Layer 7 of a small transformer language model trained on English Wikipedia (14 layers, counted from 0, width 96).
A neuron adds its activation times its output weights to the MLP's output. To switch it off is to set its activation to zero at one token and run the rest of the model.
A neuron's activation on a vector x is GELU(weights . x + bias), where the dot is the dot product.

Input weights of the MLP neurons that the questions are about. A number n stands for (n - 500) times 0.00088.
n23 (bias -0.067): 504 212 540 423 430 616 575 252 521 590 443 466 617 504 441 300 721 223 463 392 539 397 470 511 675 587 671 369 479 225 468 223 634 592 403 393 703 488 326 340 643 725 854 457 567 630 547 471 631 616 621 430 334 579 738 934 455 481 375 383 516 335 510 525 801 278 667 451 570 329 512 667 781 204 505 512 689 652 363 399 492 472 457 518 165 536 513 528 434 706 542 576 429 649 746 301
n38 (bias -0.064): 554 624 333 700 558 443 458 491 660 414 423 611 264 347 568 468 434 698 407 611 322 522 612 675 534 283 348 536 496 648 660 447 328 549 585 565 153 522 676 561 349 277 64 387 474 504 435 336 524 562 725 476 564 715 587 522 492 539 484 444 495 401 487 228 579 446 597 669 618 655 693 508 590 521 470 564 660 278 371 443 550 699 565 625 161 475 151 540 424 363 416 753 440 461 757 800
n59 (bias -0.059): 623 467 589 659 876 565 588 509 504 500 415 598 772 589 486 615 411 688 440 745 397 370 597 476 483 357 639 29 462 484 558 496 617 544 535 463 483 396 336 601 311 565 653 613 329 443 103 410 516 465 674 464 659 228 629 667 553 683 543 450 446 324 580 386 451 512 519 556 249 553 210 270 492 382 393 396 619 639 384 454 650 449 483 692 637 347 517 460 460 367 616 666 500 561 310 270
n96 (bias -0.067): 885 719 490 554 421 451 504 481 437 206 300 328 535 468 532 469 504 569 481 668 496 540 620 335 252 800 474 393 459 465 432 511 313 388 649 445 607 589 518 121 568 593 647 687 474 543 511 500 440 341 403 739 658 444 523 413 339 539 743 400 368 278 416 575 526 479 612 492 495 686 297 414 294 684 504 511 667 673 518 387 753 439 244 726 568 484 705 464 504 536 628 482 399 443 595 664
n139 (bias -0.083): 385 628 511 517 398 653 655 359 624 460 426 757 808 379 404 542 500 511 480 657 419 399 517 510 606 436 718 338 683 466 329 484 158 179 372 386 817 484 796 22 441 515 482 378 387 565 417 516 470 625 505 573 402 291 362 491 367 425 593 418 579 436 637 634 779 469 542 509 152 329 500 267 476 595 426 467 496 857 470 454 615 624 416 565 284 385 420 543 628 603 469 544 581 463 898 800
n149 (bias -0.063): 608 419 359 407 554 459 655 423 382 477 305 615 651 722 549 594 696 455 559 675 389 334 408 818 452 767 266 639 918 584 500 360 597 671 530 469 563 676 216 308 407 416 709 554 603 270 314 483 338 592 342 834 464 67 334 401 377 382 561 361 478 722 396 466 465 514 697 477 312 685 579 329 479 424 442 522 615 415 526 592 440 610 799 532 723 519 326 586 392 794 652 521 262 554 548 153
n251 (bias -0.087): 760 664 546 521 571 889 441 388 558 459 491 106 452 589 728 346 659 324 537 302 336 659 625 489 753 670 495 155 723 413 441 400 646 271 581 443 443 777 533 261 698 572 585 171 393 389 603 562 527 799 363 700 337 563 444 373 400 427 596 490 429 591 731 437 633 427 500 621 117 189 440 436 533 640 552 494 536 452 397 406 583 327 534 585 644 450 583 585 416 709 489 403 332 252 437 655
n253 (bias -0.044): 607 723 526 680 484 492 576 596 530 504 503 496 234 584 614 402 573 510 670 491 580 491 697 258 667 583 642 476 692 578 283 317 455 349 653 583 662 374 442 254 439 454 592 244 570 447 320 511 524 697 546 580 433 495 212 722 328 565 689 415 466 300 478 361 623 623 222 248 500 513 532 467 612 483 253 403 524 520 528 461 560 504 431 653 504 299 238 826 421 659 529 669 320 352 543 484
n286 (bias -0.031): 562 470 551 477 557 558 432 567 436 254 352 520 373 532 723 383 510 380 593 512 396 664 712 531 658 380 617 307 361 507 561 443 673 645 604 533 589 373 795 253 595 655 789 371 802 426 462 537 418 517 283 554 486 537 504 579 645 504 510 402 201 327 488 466 508 600 699 504 474 364 818 319 507 508 681 472 559 472 575 433 660 494 504 612 626 489 469 444 386 566 549 389 358 222 517 607
n308 (bias -0.078): 578 505 517 442 557 461 480 540 404 636 385 600 378 457 624 288 749 537 727 257 476 529 421 77 740 781 305 526 532 429 552 113 500 653 744 356 399 412 576 496 573 380 564 388 430 446 306 508 312 596 718 474 266 967 293 561 645 589 488 370 516 528 661 378 566 500 487 621 368 271 575 522 782 310 564 656 482 411 490 420 496 337 617 558 296 562 604 660 445 456 718 421 411 388 806 575
n319 (bias -0.036): 480 314 645 519 426 394 705 471 416 553 553 527 623 716 369 507 540 448 377 473 535 531 456 614 496 328 635 500 641 286 622 598 650 815 423 372 545 674 230 493 485 443 708 670 587 488 376 244 410 608 522 535 462 358 592 656 236 534 401 464 555 519 259 461 684 575 520 395 850 481 356 539 458 332 266 515 436 352 400 417 525 566 474 536 665 328 714 399 531 500 589 592 405 606 430 468

Output weights of the MLP neurons that the questions are about. A number n stands for (n - 500) times 0.00079.
n23: 603 397 208 588 536 579 579 683 667 546 372 329 457 692 417 431 524 417 405 448 440 608 322 454 304 645 556 372 561 452 521 510 447 548 341 529 443 572 558 455 336 522 641 468 537 560 799 461 539 447 758 463 732 610 615 384 496 539 425 536 376 560 709 683 523 230 413 441 367 823 535 422 576 575 491 451 434 434 383 579 621 541 438 732 529 431 511 276 459 503 388 395 362 345 383 627
n38: 559 421 514 466 650 536 503 389 497 503 401 608 517 419 564 568 420 461 513 362 601 592 352 449 465 649 731 300 448 597 522 497 568 530 464 485 521 441 449 257 622 405 684 620 472 522 663 472 495 377 513 433 409 433 481 467 537 435 350 475 475 355 284 649 670 635 475 535 436 544 600 446 546 613 595 600 371 481 543 593 449 483 382 398 580 393 596 497 418 541 548 424 560 519 636 412
n59: 378 547 662 528 436 653 357 357 603 508 500 330 284 552 579 500 300 709 585 507 610 393 574 490 637 749 553 527 543 352 434 725 812 308 612 412 383 466 388 535 445 655 492 481 409 753 496 418 350 422 507 523 588 555 450 295 382 560 645 674 639 364 574 424 533 443 457 445 511 333 236 539 328 508 692 464 758 340 561 305 672 487 525 545 416 497 485 480 500 580 350 517 528 623 553 400
n96: 428 589 25 447 520 465 450 548 585 719 439 538 685 623 450 486 592 461 467 332 463 481 790 532 448 543 718 533 532 574 213 345 590 730 312 600 312 517 580 466 234 671 407 485 424 539 304 321 567 650 603 117 348 550 552 735 455 457 364 702 568 753 582 512 480 508 328 659 376 324 530 736 558 312 527 576 585 630 776 466 464 703 429 504 484 391 134 578 488 439 617 681 414 333 482 295
n139: 410 470 509 373 400 525 476 367 526 712 230 642 445 473 500 514 716 419 496 82 329 387 483 215 464 650 338 678 486 644 607 762 600 564 536 470 512 407 564 187 443 483 379 635 370 379 546 315 542 302 404 597 470 343 445 277 430 774 535 629 783 311 642 570 531 405 598 577 571 464 549 495 680 480 530 479 331 515 545 262 833 400 684 465 550 602 380 721 484 469 477 958 412 447 555 684
n149: 370 459 363 491 623 536 689 436 383 569 562 565 503 348 414 427 461 687 584 433 709 695 316 317 559 470 686 487 320 511 407 393 222 807 839 546 534 438 509 543 388 671 500 368 541 429 468 703 882 445 492 248 442 629 234 379 454 397 311 555 549 374 759 545 673 291 549 430 445 106 598 299 468 604 447 606 649 599 530 710 591 500 439 558 595 582 496 500 473 586 522 355 444 527 374 581
n251: 352 467 615 300 338 552 569 296 677 376 515 548 355 462 404 538 600 359 477 221 461 376 365 515 579 598 539 569 393 629 703 606 398 539 603 525 508 588 375 574 378 476 757 642 177 303 641 453 558 477 296 724 307 613 312 347 484 739 413 536 594 719 547 574 615 425 326 507 525 475 372 461 388 314 387 814 383 689 419 342 439 356 666 534 482 396 525 718 775 437 603 726 480 462 821 544
n253: 315 367 587 707 567 581 480 577 398 466 554 287 552 408 358 575 757 716 487 309 127 492 591 549 434 504 455 276 600 494 484 510 638 531 663 659 286 503 584 435 323 667 755 690 274 541 593 478 586 504 563 312 417 518 721 412 529 521 526 691 586 504 656 392 398 546 401 304 337 407 455 500 535 430 568 535 418 515 563 457 486 741 393 438 423 381 555 547 534 458 545 583 524 571 327 592
n286: 579 379 394 463 565 636 425 500 428 510 570 520 403 497 374 399 857 457 639 548 411 458 494 359 718 418 243 595 527 530 458 439 491 446 451 489 668 392 441 539 508 295 424 414 407 431 464 494 686 611 725 550 410 484 494 522 500 446 620 627 480 541 488 511 429 325 472 531 516 526 731 625 469 518 422 545 441 401 399 583 410 580 716 500 359 427 561 561 456 568 366 523 563 663 343 588
n308: 606 493 611 480 512 596 606 396 315 431 418 543 361 725 383 500 345 168 452 563 300 369 347 636 610 474 444 662 372 581 757 624 609 474 419 316 597 486 585 465 429 522 564 598 562 440 528 523 536 660 673 482 500 532 539 564 433 532 709 358 620 260 507 520 367 402 688 457 829 667 381 578 364 425 503 424 434 447 500 390 540 213 475 707 685 514 523 432 391 377 554 311 673 497 459 484
n319: 572 497 426 401 675 720 355 431 531 350 572 413 570 447 569 643 422 431 665 559 642 305 541 426 538 620 409 590 447 527 428 565 295 305 568 579 632 497 542 605 471 602 397 386 497 579 579 377 310 582 545 481 411 446 434 507 580 488 590 473 543 570 568 702 450 601 584 465 314 579 677 574 420 517 563 485 416 633 466 463 363 229 446 437 432 460 509 590 494 511 458 534 471 337 446 633

Each question names a token from some text and the token that comes next. It shows the vector x that enters the MLP there. A number n stands for (n - 500) times 0.012.

Then comes g, the gradient of the next token's log-probability with respect to the MLP's output, scaled to length 1. A neuron's effect is roughly proportional to its activation times (output weights . g). A number n stands for (n - 500) times 0.0009.

" up", then "per"
x: 479 490 549 480 493 443 345 571 642 485 646 483 510 533 537 473 651 575 462 432 492 537 426 494 473 569 427 402 392 503 514 524 435 433 433 524 491 527 508 482 413 540 465 494 431 626 529 634 524 486 422 371 547 523 419 425 452 531 610 587 525 606 493 487 450 607 529 509 389 356 517 509 532 635 449 316 514 624 668 474 442 436 521 498 528 460 420 383 580 450 448 494 530 552 445 683
g: 600 484 505 638 802 448 575 397 623 495 371 579 638 731 526 547 554 479 463 528 567 315 494 523 343 306 654 506 461 567 670 379 463 554 428 495 625 480 365 557 413 479 398 666 646 471 595 405 379 401 609 403 408 446 409 579 187 448 461 489 655 374 401 454 193 489 649 574 405 534 634 385 439 592 609 475 479 749 529 462 573 511 403 372 394 451 596 677 360 451 364 563 611 612 346 608
Switching off which neuron hurts the next token most? n139

"'", then "s"
x: 471 450 530 334 363 452 470 654 539 591 778 568 576 468 469 500 520 559 353 423 553 549 474 521 587 421 449 569 355 580 454 566 549 473 405 531 411 467 421 464 430 633 511 393 561 605 484 498 618 539 476 502 470 550 529 473 544 458 500 564 476 543 459 456 386 538 503 534 534 492 470 499 427 558 526 267 390 462 444 429 313 542 541 465 659 568 492 484 528 495 515 591 589 542 482 502
g: 414 589 566 530 587 481 385 323 411 359 399 577 686 664 487 531 483 479 507 544 544 469 654 603 561 499 307 364 687 446 357 249 609 676 554 388 570 562 493 550 490 527 703 753 532 625 326 573 575 495 383 548 480 493 524 612 477 344 519 501 300 388 378 444 467 670 789 585 523 218 296 495 462 536 664 382 397 508 696 519 461 574 509 402 493 642 284 323 476 513 595 496 519 379 512 480
Switching off which neuron hurts the next token most? n23

" G", then "ary"
x: 499 445 480 465 502 442 559 471 540 436 772 443 516 449 487 437 574 457 469 529 536 582 562 515 434 526 515 374 412 573 548 543 518 543 391 546 385 451 459 567 482 500 521 553 495 492 561 550 688 485 554 430 530 540 524 450 578 566 535 662 509 436 506 592 437 507 477 546 428 489 434 684 366 533 573 214 399 459 468 555 513 475 541 270 562 588 539 388 509 483 361 476 486 461 550 538
g: 562 538 540 625 522 296 613 460 588 409 348 547 486 477 587 372 468 261 560 394 627 599 267 350 389 637 566 474 800 318 527 543 527 676 537 481 588 306 477 399 754 312 540 673 503 489 459 636 551 570 407 515 461 335 518 545 510 553 501 390 428 503 401 274 627 323 394 534 427 590 614 333 640 576 663 641 429 473 491 426 520 610 633 510 625 360 498 408 355 484 498 383 768 504 562 531
Which neuron, switched off, raises the next token's probability most? n38

" television", then " series"
x: 445 479 407 357 368 439 431 545 686 612 723 497 394 383 561 503 598 610 461 429 558 491 540 501 583 566 443 621 422 551 453 452 434 471 495 518 389 471 516 600 432 566 486 562 450 489 450 499 692 470 474 500 533 493 483 466 548 524 401 590 492 510 491 556 525 514 451 629 517 628 530 529 555 566 481 291 412 525 419 596 496 474 577 578 451 494 417 454 556 389 475 471 457 480 527 548
g: 365 583 382 492 377 534 519 463 454 492 387 458 613 400 736 510 422 355 525 302 546 475 588 612 597 337 444 508 603 474 663 536 577 701 455 396 311 447 350 501 524 426 466 535 499 717 424 205 556 593 409 643 495 639 509 463 407 439 406 314 566 480 738 627 528 568 587 720 514 654 625 468 629 584 675 543 472 534 545 458 417 302 680 264 451 467 540 263 538 562 552 357 331 523 662 415
Switching off which neuron hurts the next token most? n38

" the", then " third"
x: 502 465 482 448 497 465 508 797 611 638 705 526 504 506 503 452 531 423 427 442 552 447 517 490 546 511 455 484 489 464 543 550 541 575 414 520 466 484 460 512 513 543 423 508 470 486 355 430 652 495 532 432 460 592 408 524 543 501 504 616 617 501 491 430 509 524 459 594 500 608 541 504 417 554 512 233 479 339 526 508 347 461 539 435 547 456 449 454 525 493 516 411 488 575 450 540
g: 534 714 502 445 594 554 573 491 611 503 337 425 608 467 413 492 472 274 256 418 549 450 512 553 378 526 579 536 561 748 417 729 402 643 528 590 464 615 340 647 623 535 451 254 454 453 430 530 511 584 645 461 381 390 432 411 644 301 498 382 400 433 480 484 568 506 456 677 442 581 602 325 411 741 409 585 429 620 386 372 564 296 478 526 443 440 512 723 511 395 564 672 755 465 316 612
Switching off which neuron hurts the next token most? n319

"ceeded", then " with"
x: 486 556 558 462 409 503 461 550 617 604 684 320 388 472 550 478 506 523 557 401 625 595 510 382 546 577 454 532 401 493 441 569 513 351 494 465 411 488 444 481 453 565 493 462 528 588 600 503 618 496 418 593 531 571 431 440 693 540 511 672 466 526 518 496 424 466 424 408 374 486 549 601 489 593 459 337 450 557 505 585 400 462 460 536 512 557 421 469 539 444 460 578 511 557 439 608
g: 398 345 636 566 589 513 177 522 577 496 486 185 464 417 468 735 492 508 692 325 466 545 485 536 579 347 216 698 426 464 419 611 530 654 583 634 540 616 422 218 575 563 481 448 346 558 597 329 394 505 593 440 428 465 661 547 477 607 437 440 533 541 596 484 551 602 452 625 441 476 498 446 451 665 417 418 447 663 441 589 718 622 642 418 479 413 539 418 514 373 568 485 428 635 305 634
Switching off which neuron hurts the next token most? n253

"\n", then "This"
x: 565 393 474 331 554 373 477 750 579 510 585 454 477 572 456 482 536 519 358 463 534 580 390 517 490 528 401 625 484 555 525 523 532 579 456 499 482 403 434 472 531 472 571 530 554 491 557 462 588 493 505 491 506 520 445 430 583 470 527 598 482 519 492 586 511 546 545 498 464 518 511 536 418 500 498 102 522 599 481 588 409 594 571 481 584 501 450 382 390 474 394 437 590 456 485 490
g: 687 518 327 472 599 762 528 425 419 439 549 250 445 495 599 502 403 403 663 497 515 516 387 627 514 398 691 569 437 470 220 628 533 559 564 720 573 625 680 440 471 480 440 265 432 397 502 611 530 577 331 451 621 472 419 417 432 452 450 674 616 387 731 462 437 355 417 618 487 425 693 459 520 452 518 223 561 662 557 346 424 423 566 531 605 381 577 376 573 467 523 656 667 416 470 352
Switching off which neuron hurts the next token most? n149

"let", then "-"
x: 381 448 479 335 426 455 561 496 437 609 781 516 497 460 425 466 528 559 461 434 532 500 301 504 401 542 312 677 632 556 491 578 522 488 448 448 492 472 445 551 468 560 522 564 479 529 545 593 579 420 494 448 594 436 393 435 547 502 553 549 620 622 549 557 502 508 490 516 428 478 406 588 393 527 447 527 470 519 588 507 315 423 594 413 494 554 449 494 522 421 521 588 564 616 424 512
g: 710 409 505 459 553 445 467 606 609 587 488 249 704 601 470 425 609 474 326 544 358 461 372 577 520 632 478 469 435 325 186 540 568 462 400 520 452 442 429 604 762 419 479 589 615 495 534 563 436 487 711 561 456 487 421 452 368 622 533 525 402 278 255 627 488 518 570 488 496 715 515 454 499 433 508 478 430 460 611 378 475 844 567 559 602 418 301 425 705 353 356 463 565 554 565 664
Which neuron, switched off, raises the next token's probability most? n149

"ray", then "ers"
x: 608 472 477 493 429 521 473 454 638 519 723 425 453 471 429 410 664 484 556 401 452 538 408 451 465 554 405 584 377 492 480 604 462 406 427 578 409 456 477 537 477 486 420 588 535 632 457 531 524 460 597 588 513 557 537 480 511 532 552 591 503 496 444 575 575 525 372 496 392 622 620 521 497 574 466 355 496 482 476 618 468 460 441 491 586 662 416 487 499 397 417 477 418 663 503 470
g: 363 601 477 514 481 451 348 545 419 577 656 498 704 581 632 466 711 513 586 546 390 369 460 345 442 460 417 472 378 370 327 285 482 381 569 564 472 453 409 511 485 559 348 481 643 598 450 595 532 574 522 489 628 567 427 476 361 488 677 559 751 352 203 527 319 573 532 607 470 595 603 678 389 525 555 462 777 479 578 242 391 528 707 547 667 400 568 574 508 548 492 287 440 653 441 348
Switching off which neuron hurts the next token most? n251

"The", then " Col"
x: 502 438 469 370 437 496 535 695 701 554 680 529 483 501 422 492 489 463 422 433 647 485 516 465 477 523 421 608 544 481 550 587 541 520 401 434 430 529 481 421 501 484 450 504 552 473 445 358 613 452 456 499 568 600 352 527 618 536 556 592 567 561 517 443 545 541 510 564 505 515 578 566 458 528 449 216 488 344 472 433 395 458 589 438 574 525 439 392 519 543 460 504 513 569 434 490
g: 403 473 719 236 579 349 709 633 599 488 515 329 333 610 550 496 712 437 559 606 501 461 442 536 367 380 487 573 598 483 657 420 510 536 230 481 436 341 509 475 653 671 501 573 714 555 647 605 363 249 470 434 262 422 515 426 322 694 424 527 745 449 553 363 604 486 494 541 405 306 451 567 512 622 571 531 474 546 530 611 498 552 416 502 436 513 552 287 389 580 592 530 451 510 646 401
Which neuron, switched off, raises the next token's probability most? n319

" th", then "ro"
x: 377 450 463 311 511 567 548 537 665 507 625 425 460 465 467 509 669 447 470 428 530 464 467 510 513 487 515 481 399 472 507 570 497 514 444 446 571 608 460 557 491 553 524 331 459 530 382 537 647 509 402 449 579 529 589 493 601 462 477 608 459 526 524 538 484 489 499 506 455 469 551 632 370 497 546 346 462 454 543 499 419 367 556 435 616 558 492 349 528 575 390 346 597 509 656 641
g: 339 419 470 309 452 284 469 597 545 658 633 528 516 699 433 321 821 420 306 371 571 534 682 592 473 577 302 447 542 610 560 595 470 381 454 382 425 535 515 571 369 639 439 463 362 520 671 416 663 479 601 486 483 426 312 400 521 709 406 413 599 678 622 580 467 537 481 476 525 624 251 481 634 722 489 509 417 375 389 414 522 548 535 464 467 492 405 472 548 723 429 503 299 493 693 547
Switching off which neuron hurts the next token most? n251

" w", then "ings"
x: 447 461 527 349 483 533 375 540 598 437 743 456 325 469 511 464 595 543 513 461 501 534 439 523 639 486 433 510 287 513 507 547 497 536 462 537 476 504 475 478 594 546 573 463 449 477 505 554 529 516 400 503 472 550 474 481 468 458 522 711 512 529 580 566 541 564 476 588 454 471 539 508 338 538 526 396 467 455 525 465 410 433 662 479 539 455 520 366 543 467 380 369 535 454 573 690
g: 439 575 503 535 294 362 517 463 754 563 495 383 524 562 486 801 773 527 445 254 592 625 568 439 299 620 368 439 552 282 407 567 545 542 425 372 638 652 520 608 644 524 512 681 430 595 475 566 680 536 292 645 696 601 372 391 398 492 452 616 494 472 438 532 509 286 528 541 407 335 449 381 321 365 438 556 412 619 604 409 543 532 616 492 512 537 453 411 318 564 598 385 377 555 515 580
Switching off which neuron hurts the next token most? n251